Layer 7 of a small transformer language model trained on English Wikipedia (10 layers, counted from 0, width 96).
A neuron's activation on a vector x is SiLU(gate . x) times (in . x), where the dot is the dot product.

Input weights of the MLP neurons that the questions are about. A number n stands for (n - 500) times 0.0011.
n37 gate: 480 483 503 379 371 484 334 456 652 418 523 534 463 579 678 355 500 166 452 302 584 255 453 514 274 507 490 470 525 416 463 417 515 553 446 443 606 685 676 417 459 352 477 371 574 414 568 642 688 504 466 468 543 463 668 506 591 339 661 535 660 368 640 475 649 617 566 856 385 457 562 426 490 439 444 602 333 510 381 548 431 539 316 444 486 486 425 597 601 425 513 618 535 477 633 664
n102 gate: 483 409 726 321 312 374 569 442 331 539 520 685 358 527 597 561 483 531 329 486 707 533 547 490 576 479 557 459 443 593 565 732 415 475 470 481 447 684 768 381 525 400 562 243 527 525 539 447 464 394 271 609 464 425 560 485 467 568 574 521 484 553 515 330 549 383 493 260 521 578 435 612 539 607 358 318 463 404 368 519 665 490 493 648 475 432 531 746 381 623 536 678 601 403 397 664
n184 gate: 576 403 539 290 552 565 376 463 386 474 631 507 571 540 619 496 627 369 380 348 518 396 490 369 535 373 366 446 547 776 610 424 421 566 443 633 411 655 668 401 453 634 711 407 527 465 561 679 598 478 500 367 536 530 434 632 537 357 522 384 679 595 463 398 616 188 477 386 538 613 391 465 474 620 407 316 547 532 615 391 469 461 754 461 489 330 636 593 507 629 401 704 521 523 534 414
n227 gate: 436 374 714 629 613 510 593 522 533 507 496 727 500 480 524 554 441 470 582 537 344 423 653 569 378 662 482 384 554 421 322 611 493 699 464 527 546 591 279 298 416 537 577 232 569 337 658 538 630 696 464 594 578 580 571 458 715 328 321 542 580 888 473 583 579 479 654 435 509 454 279 521 458 668 563 521 529 473 457 500 386 503 533 474 550 576 643 328 523 179 557 525 467 350 443 298
n281 gate: 439 486 522 440 551 403 717 430 432 476 574 524 329 458 656 396 472 261 363 308 436 325 435 594 557 468 552 497 513 531 513 475 632 453 512 467 674 252 520 299 686 526 567 646 462 546 414 478 534 640 465 431 284 357 529 593 276 320 477 776 560 493 420 452 493 603 658 367 564 795 196 480 537 661 650 443 441 437 463 456 447 604 587 428 687 474 451 647 433 612 507 714 596 490 457 420
n324 gate: 312 374 471 504 741 294 608 416 418 479 574 373 478 471 493 535 345 340 520 463 420 500 750 355 415 556 518 365 697 583 586 556 464 481 474 660 351 344 410 422 446 446 420 451 406 524 358 466 571 591 464 549 605 624 507 726 493 692 483 454 542 613 577 314 280 464 669 354 484 412 290 600 507 538 396 452 358 528 279 486 352 385 431 530 358 699 560 811 755 280 319 587 560 339 463 463
n350 gate: 409 297 565 408 584 726 567 657 468 463 487 469 316 370 225 493 549 585 487 472 418 580 312 642 422 461 776 656 519 565 459 484 600 590 345 477 483 540 437 391 580 529 533 557 500 311 546 467 493 368 479 721 572 490 464 448 596 451 602 565 413 574 529 344 536 623 466 493 479 529 405 638 140 412 457 557 385 546 660 590 496 690 545 752 573 511 457 782 378 594 480 417 618 360 383 535
n354 gate: 587 397 410 701 490 555 636 496 518 601 531 307 604 506 712 641 464 529 463 562 333 548 317 736 491 639 475 593 658 571 520 617 226 589 545 443 602 316 573 567 447 629 631 566 397 581 374 653 364 356 354 418 548 626 681 634 457 554 469 702 438 395 379 507 448 422 465 496 566 639 238 551 651 613 434 474 593 388 398 477 558 404 504 295 530 481 742 330 203 489 472 343 485 466 383 470
n363 gate: 554 459 519 532 473 324 574 410 556 540 144 507 493 403 566 441 514 443 341 292 633 483 541 407 413 563 383 441 600 534 651 587 565 407 602 338 429 623 480 463 596 430 639 344 352 432 425 424 584 545 645 648 593 795 477 304 521 549 487 439 333 450 557 453 601 326 664 474 587 645 304 608 483 485 645 458 497 510 551 326 553 414 614 267 471 627 466 416 617 695 527 370 355 483 322 623
n365 gate: 558 572 559 608 449 528 399 619 561 526 561 503 368 524 503 588 440 409 701 696 708 455 471 783 520 524 530 635 509 451 530 536 622 582 582 512 442 528 481 519 494 497 294 371 533 661 466 679 548 521 638 696 536 450 590 430 425 213 297 707 293 526 597 500 472 341 669 552 463 386 523 625 503 545 581 543 368 315 568 407 503 563 318 586 361 410 508 664 440 553 629 362 564 605 548 654
n379 gate: 552 320 781 392 612 517 699 460 296 590 448 385 185 465 564 509 392 423 633 772 488 603 674 593 442 414 293 504 463 570 585 552 440 606 706 517 431 639 495 491 553 722 453 591 522 567 496 731 388 562 394 435 496 611 425 685 285 455 328 625 479 448 930 168 699 727 333 575 693 546 469 672 623 584 604 424 589 273 305 427 387 547 504 491 505 290 617 575 815 290 600 579 577 326 590 776
n37 in: 553 291 452 451 376 641 575 500 467 435 522 487 522 671 488 269 477 307 464 259 398 439 381 535 403 623 433 312 425 629 468 572 546 526 437 458 491 590 605 459 324 657 592 356 554 470 561 690 643 493 312 427 443 417 560 398 317 661 609 517 525 357 547 465 473 469 491 557 411 477 377 442 469 413 513 599 420 446 740 555 442 659 484 500 581 312 411 581 585 349 488 687 359 546 403 445
n102 in: 480 706 546 374 407 634 365 371 467 387 648 492 320 503 435 393 427 603 485 749 672 577 472 528 666 374 592 456 380 401 620 825 683 368 232 466 578 613 459 586 725 507 319 529 313 417 318 663 329 422 528 708 274 480 601 301 369 723 716 487 515 508 463 438 358 535 515 458 545 446 342 561 627 529 480 644 624 394 711 597 708 538 560 679 441 311 503 572 313 536 535 564 570 661 361 690
n184 in: 456 576 335 363 512 573 360 420 451 382 488 497 551 584 491 330 396 281 291 422 480 451 277 306 442 487 522 468 545 629 311 512 612 427 286 443 559 704 558 406 621 497 589 618 560 518 782 397 416 344 459 297 549 526 476 534 503 613 612 440 675 342 494 494 527 412 509 287 522 443 500 445 469 527 399 443 526 624 466 508 649 564 542 550 321 520 503 695 493 522 481 681 500 577 432 515
n227 in: 572 632 573 485 467 368 697 511 727 283 432 640 600 316 440 496 485 694 528 329 334 572 387 456 384 678 349 374 479 665 480 426 640 565 440 389 551 667 597 242 572 727 507 409 522 469 246 682 587 476 474 570 460 720 483 652 515 545 405 612 493 453 531 418 581 518 722 134 571 624 436 581 429 644 561 461 429 521 667 380 553 429 336 415 563 555 362 492 421 560 551 441 622 390 462 249
n281 in: 550 207 518 612 657 477 539 569 395 513 553 459 531 558 585 456 332 204 390 321 513 145 470 387 497 356 565 421 532 286 528 634 454 365 408 700 490 518 523 510 567 484 546 680 716 458 350 658 477 575 380 496 404 338 581 405 381 308 350 525 619 520 424 576 575 656 550 464 551 748 493 425 517 486 697 542 545 438 524 392 398 576 531 532 609 391 523 351 339 493 392 657 514 480 554 434
n324 in: 322 566 410 480 436 478 413 234 504 560 443 481 477 593 645 558 346 460 219 528 372 399 653 294 416 278 597 380 551 531 422 328 577 359 507 740 496 606 535 504 525 543 418 392 330 518 622 508 508 416 597 646 587 441 813 372 515 583 390 447 429 648 472 511 346 622 444 220 625 594 547 640 534 312 540 516 461 482 184 460 456 481 469 173 467 627 439 455 967 473 504 554 632 660 413 404
n350 in: 290 601 619 458 606 493 319 582 500 493 573 395 370 538 366 460 483 434 650 556 594 566 547 299 595 649 486 589 650 598 618 423 380 313 576 522 520 525 492 386 487 544 539 556 408 340 568 610 483 478 371 475 678 507 436 336 378 604 652 415 566 377 419 378 539 396 368 511 313 646 711 526 385 382 521 494 438 484 557 430 420 664 801 705 543 626 478 658 424 627 470 483 602 310 247 363
n354 in: 481 172 218 472 613 435 398 544 634 547 461 663 636 656 618 436 691 647 403 663 577 462 433 639 358 646 385 608 605 469 413 341 496 525 436 451 309 450 541 649 478 493 431 705 353 609 606 392 329 435 245 612 529 244 455 560 370 561 523 329 727 570 412 336 179 276 504 555 330 717 613 530 492 601 574 474 632 432 547 685 671 320 388 430 399 458 622 639 585 460 742 425 541 496 419 631
n363 in: 443 589 445 560 470 464 518 372 532 393 493 380 731 483 559 346 444 362 387 324 437 696 592 517 616 493 623 600 755 592 572 531 512 350 534 581 534 681 547 432 516 506 391 549 404 552 546 518 527 608 675 687 698 759 587 482 572 528 484 446 390 523 399 396 493 310 577 507 332 763 322 595 467 543 535 559 317 284 291 416 623 311 497 403 402 518 338 558 683 649 527 428 567 457 384 494
n365 in: 407 349 367 514 517 451 601 456 351 450 497 443 507 630 555 475 279 396 573 368 714 405 460 334 406 389 551 503 303 323 451 632 509 669 452 465 543 397 404 500 522 459 568 587 415 787 664 443 533 544 446 606 396 551 487 569 631 555 391 581 507 682 550 543 553 624 516 486 497 539 293 552 637 215 684 547 330 500 307 609 365 611 565 585 543 579 503 188 587 452 381 466 434 484 713 503
n379 in: 572 523 429 314 361 489 640 345 681 572 616 216 300 564 675 476 669 629 602 704 213 720 388 768 559 570 153 466 425 680 287 474 449 760 724 564 304 632 552 354 653 749 215 582 716 656 440 685 422 698 608 280 654 689 243 820 421 650 424 405 472 589 453 77 452 837 351 397 659 578 570 749 747 638 553 603 660 332 304 154 355 769 506 470 313 302 293 898 858 293 723 676 717 220 545 678

Each question shows a token from some text and the vector x that enters the MLP there. A number n stands for (n - 500) times 0.037.

"ay": 544 528 435 465 583 418 493 540 462 531 592 484 557 642 517 468 476 530 566 566 440 516 387 473 492 539 500 456 335 472 472 542 524 469 611 470 483 502 481 519 524 580 443 438 477 570 459 526 476 446 544 528 471 499 477 522 592 588 562 441 471 349 451 530 523 445 543 491 359 518 575 384 537 573 402 569 493 467 472 476 533 520 453 497 566 566 479 340 574 461 499 459 473 606 522 453
Which of these neurons fires most? n354

"an": 488 481 392 561 558 556 550 495 575 456 611 477 462 462 556 475 520 422 415 541 473 548 525 477 560 502 493 565 525 472 548 368 592 471 422 487 547 423 461 565 392 508 458 571 533 470 515 573 499 522 430 407 521 453 526 523 558 498 569 471 580 514 314 503 472 504 451 524 372 468 527 429 543 531 401 553 514 524 502 549 470 591 475 532 553 528 457 513 495 414 468 460 494 521 451 421
Which of these neurons fires most? n354

" ": 602 599 463 442 434 528 480 471 506 370 534 487 545 481 568 482 500 547 480 501 525 558 454 524 661 594 492 466 423 524 523 460 549 565 438 465 482 461 588 468 489 500 483 552 390 485 486 562 542 472 569 508 508 614 468 372 612 560 572 515 625 366 393 564 550 406 618 470 496 485 545 438 471 535 426 585 424 412 490 502 445 544 538 562 555 448 330 467 460 535 423 559 491 510 421 561
Which three neurons fire most, strongest first? n184, n37, n363

" Histor": 510 581 446 467 519 451 505 515 444 485 524 573 516 495 491 520 476 522 398 504 571 559 470 551 572 483 441 562 478 400 472 462 628 556 437 638 575 439 403 441 453 511 450 395 470 443 346 556 504 449 492 531 450 486 364 478 586 568 485 477 519 467 385 526 469 486 539 501 499 460 559 398 527 514 459 567 444 467 560 464 474 672 502 596 570 457 358 459 447 508 510 559 483 496 428 557
Which of these neurons fires most? n350

" phys": 441 591 456 490 451 526 496 544 492 472 566 495 457 527 440 583 429 581 526 555 516 552 514 513 505 450 470 608 485 409 377 441 538 541 470 484 559 481 432 484 502 485 470 475 545 416 414 486 508 555 494 531 472 463 534 486 571 489 511 490 516 560 391 535 411 626 433 519 426 450 587 530 510 562 473 516 519 501 561 609 532 661 417 498 493 556 451 416 478 438 523 498 513 481 426 456
The two highest activations, in order: n350, n37

"ified": 524 552 400 424 526 369 520 497 526 376 625 559 408 498 516 583 509 492 528 459 520 546 477 427 510 507 591 519 445 442 444 406 522 495 625 583 659 498 493 477 494 486 391 494 435 592 510 584 519 615 543 524 512 596 435 427 682 480 485 538 539 518 495 540 453 472 506 424 403 483 576 572 501 405 559 575 516 496 573 576 540 579 493 551 489 557 428 566 473 500 457 518 476 489 599 417
Which of these neurons fires most? n365

"8": 570 428 467 550 542 437 532 413 554 493 536 543 550 502 547 517 532 557 438 453 553 568 578 419 600 509 409 497 445 473 445 521 498 584 513 598 492 438 413 386 585 552 432 505 555 475 392 583 599 542 500 420 538 590 483 482 546 544 551 519 591 547 489 481 507 570 449 498 446 528 462 439 544 510 460 589 541 605 478 322 459 539 543 427 542 424 291 558 462 455 466 517 506 388 436 433
The most active neuron and its activation: n227, at about 24

"b": 496 501 482 498 442 520 374 466 435 495 629 542 547 568 487 483 494 497 490 421 477 575 463 430 602 464 461 447 448 477 491 425 498 527 550 495 554 490 446 527 514 524 430 525 559 476 455 477 547 451 496 538 546 482 568 487 544 513 667 449 640 502 475 501 481 414 496 480 521 490 562 438 546 475 421 564 510 459 477 560 507 600 511 536 508 453 469 571 484 485 529 474 499 460 500 474
Which three neurons fire most, strongest first? n184, n37, n102

"c": 482 542 397 446 493 512 447 442 524 413 514 430 536 497 526 556 457 565 539 496 517 543 431 443 538 579 423 454 425 453 432 447 565 548 462 563 562 538 500 600 398 436 433 475 482 500 446 472 477 569 473 528 587 441 394 458 567 581 474 520 586 452 401 479 520 458 546 430 505 480 566 520 525 471 535 554 536 510 603 474 435 427 518 603 417 457 493 453 467 522 527 561 469 507 456 495
The most active neuron and its activation: n324, at about 0.48

"for": 495 538 451 508 575 492 428 493 516 445 522 458 507 517 444 490 515 524 607 544 442 565 457 464 576 448 491 537 434 532 507 510 584 511 511 582 431 486 471 503 604 444 528 463 482 549 410 364 629 476 541 518 469 558 399 396 632 602 498 540 382 476 487 514 481 499 446 522 517 554 586 591 567 508 470 727 508 476 485 472 570 454 437 586 423 532 393 493 582 501 483 433 519 502 533 351
Which three neurons fire most, strongest first? n324, n365, n350

" no": 543 578 394 510 400 498 509 443 581 493 500 493 415 562 473 507 493 492 533 579 540 520 443 448 536 580 540 500 490 386 319 476 503 469 520 514 515 491 564 525 404 446 559 461 479 522 508 416 437 522 548 479 482 573 462 472 551 540 365 503 498 366 460 592 413 484 424 540 378 498 508 529 547 497 457 589 502 437 454 597 554 515 560 519 423 473 447 502 537 423 459 493 500 468 512 503
Which of these neurons fires most? n227

" (b": 550 546 431 503 482 433 516 488 476 482 650 477 533 525 554 506 395 561 495 477 615 596 546 357 568 523 468 542 434 428 517 531 490 512 624 531 506 575 393 478 518 506 535 479 530 491 480 450 534 468 573 590 526 436 536 434 629 505 521 465 654 557 524 574 452 459 507 510 485 600 496 552 567 526 503 609 463 467 455 544 468 570 452 587 462 488 349 497 389 461 606 507 523 409 376 501
The most active neuron and its activation: n102, at about 12

" number of": 433 527 404 561 509 486 589 399 497 474 569 528 482 635 529 548 457 493 526 442 534 465 542 439 567 642 540 515 581 327 462 380 420 551 514 545 591 451 545 545 476 520 477 540 475 518 431 506 496 586 552 446 518 566 367 459 551 452 511 545 433 455 477 752 413 526 499 559 348 511 547 509 555 510 528 687 486 451 473 534 513 475 487 482 534 548 449 629 542 470 429 465 559 508 504 383
Which three neurons fire most, strongest first? n324, n281, n365

"t": 605 586 403 393 452 514 483 426 474 443 585 508 607 480 566 558 475 507 468 488 471 546 402 500 607 471 477 472 383 467 505 453 540 552 488 533 509 465 521 472 521 486 448 410 511 457 492 532 534 490 447 429 473 427 469 440 528 508 642 562 669 399 395 512 516 435 525 419 527 483 542 483 529 517 459 529 476 494 462 460 454 589 460 511 439 447 348 460 509 481 517 599 445 525 458 411
Which of these neurons fires most? n184

")": 527 447 399 501 524 469 596 408 487 491 623 527 529 530 544 500 565 497 467 457 506 474 435 416 587 594 509 427 503 490 509 555 405 483 574 544 556 416 459 547 533 457 469 480 367 526 489 592 596 546 476 501 661 510 414 383 655 539 461 517 598 510 363 502 516 540 525 514 468 535 433 484 577 458 475 552 485 420 514 603 503 533 489 498 441 542 262 482 513 395 504 499 484 506 460 368
Which of these neurons fires most? n324

" site": 449 520 429 460 502 433 535 499 532 381 628 550 522 642 463 518 481 513 469 425 505 464 500 331 625 496 477 429 493 518 369 532 540 483 499 521 541 411 451 503 445 543 498 495 412 426 454 530 455 501 521 598 525 554 493 404 568 465 550 526 525 518 415 583 454 567 539 451 440 542 498 432 515 369 508 597 492 578 526 543 434 609 454 483 498 543 345 585 496 416 496 541 500 462 521 444
Which of these neurons fires most? n324

"S": 487 490 441 479 496 453 442 446 521 459 507 521 553 636 571 516 419 538 506 503 485 497 421 439 535 487 503 442 485 603 480 425 446 531 529 574 507 485 584 477 538 475 459 516 420 482 506 531 532 529 520 455 542 509 488 459 564 521 565 470 508 464 426 622 522 433 457 454 453 496 494 404 537 466 430 544 521 448 454 422 531 476 492 540 536 507 341 373 520 517 523 580 550 462 487 527
Which of these neurons fires most? n184

" their": 508 484 472 552 466 542 574 450 569 507 592 545 547 589 489 464 447 513 466 516 520 463 468 442 593 651 529 393 504 390 452 439 426 554 507 559 577 488 495 560 440 551 516 464 441 484 509 513 520 510 516 457 547 509 447 470 619 429 416 535 554 374 429 721 433 557 452 492 339 444 644 578 567 440 461 585 500 430 420 561 535 525 494 496 469 470 520 544 510 446 492 460 597 511 488 410
Which of these neurons fires most? n37

"°": 602 635 519 545 466 496 482 471 481 503 506 456 623 444 589 486 549 562 474 547 648 633 405 457 608 673 508 428 440 538 477 578 565 696 537 591 499 413 388 430 576 514 505 530 448 399 512 591 567 550 513 484 533 601 484 555 596 459 635 578 506 455 450 515 520 556 467 403 498 445 621 398 533 498 411 579 473 323 478 258 472 625 524 524 464 433 218 619 447 532 510 492 398 581 433 433
Which of these neurons fires most? n354

"ages": 535 555 475 467 484 447 471 460 453 383 520 522 563 545 497 514 492 445 577 458 507 466 390 429 522 476 498 494 610 487 429 462 551 621 417 521 620 508 504 561 463 491 413 480 418 576 515 544 471 555 463 600 474 479 479 366 568 500 395 558 560 394 307 448 479 429 502 507 367 540 566 421 560 515 574 625 472 455 517 476 507 534 429 496 515 476 390 453 464 511 492 509 549 604 565 392
The most active neuron and its activation: n365, at about 12

"1": 529 489 470 557 460 537 400 497 530 475 525 481 515 301 536 494 375 521 422 512 385 545 523 526 570 624 487 447 485 531 424 411 579 579 563 539 504 477 448 531 509 425 406 506 452 577 472 466 544 573 419 569 531 448 505 498 598 521 454 526 463 448 498 494 477 543 525 521 478 532 559 437 488 518 530 587 489 432 500 265 487 573 463 502 486 451 377 467 478 461 458 579 563 420 474 620
Which of these neurons fires most? n379

"62": 519 509 470 489 515 428 469 415 577 447 525 520 477 582 508 437 509 567 497 489 323 556 485 448 547 564 506 418 483 508 459 486 506 528 460 563 505 443 505 477 540 538 467 487 380 518 547 580 468 536 522 512 552 432 490 513 590 578 598 486 592 408 459 510 492 478 651 510 438 488 524 477 530 474 516 658 497 363 568 264 449 422 475 546 441 536 314 459 509 469 475 613 543 479 454 391
Which of these neurons fires most? n324

" B": 486 507 416 435 443 454 490 482 503 444 528 509 561 616 434 479 357 536 452 510 480 585 547 452 524 559 527 463 411 460 526 524 476 463 539 420 599 519 449 502 583 420 522 429 502 480 449 518 459 491 485 477 560 483 495 356 529 525 560 471 564 494 489 595 484 479 495 488 423 481 522 490 571 520 431 576 532 518 512 658 548 612 504 495 520 470 413 543 485 430 503 451 550 415 452 526
The most active neuron and its activation: n102, at about 12

"0": 584 458 462 569 550 423 451 463 466 551 535 467 546 513 555 589 495 563 519 424 550 609 611 484 664 490 378 421 425 515 436 506 546 543 464 547 482 463 497 385 477 570 398 553 569 461 460 532 507 535 533 400 523 611 543 503 542 581 565 457 536 540 532 515 531 576 473 524 486 517 513 419 538 501 393 533 531 508 492 283 482 487 519 425 526 430 315 581 506 490 463 515 576 437 430 432
Which of these neurons fires most? n379

"at": 580 535 493 431 511 506 378 478 473 503 519 450 634 642 528 545 465 508 367 603 457 438 411 570 510 490 504 522 353 526 419 521 529 448 497 488 446 455 527 527 494 529 493 502 551 475 470 557 522 516 489 501 544 440 423 545 571 548 535 417 406 380 508 573 450 489 557 515 423 462 555 509 541 575 446 575 514 432 537 464 520 497 524 587 496 491 453 403 493 512 466 484 553 543 554 465
Which three neurons fire most, strongest first? n184, n354, n350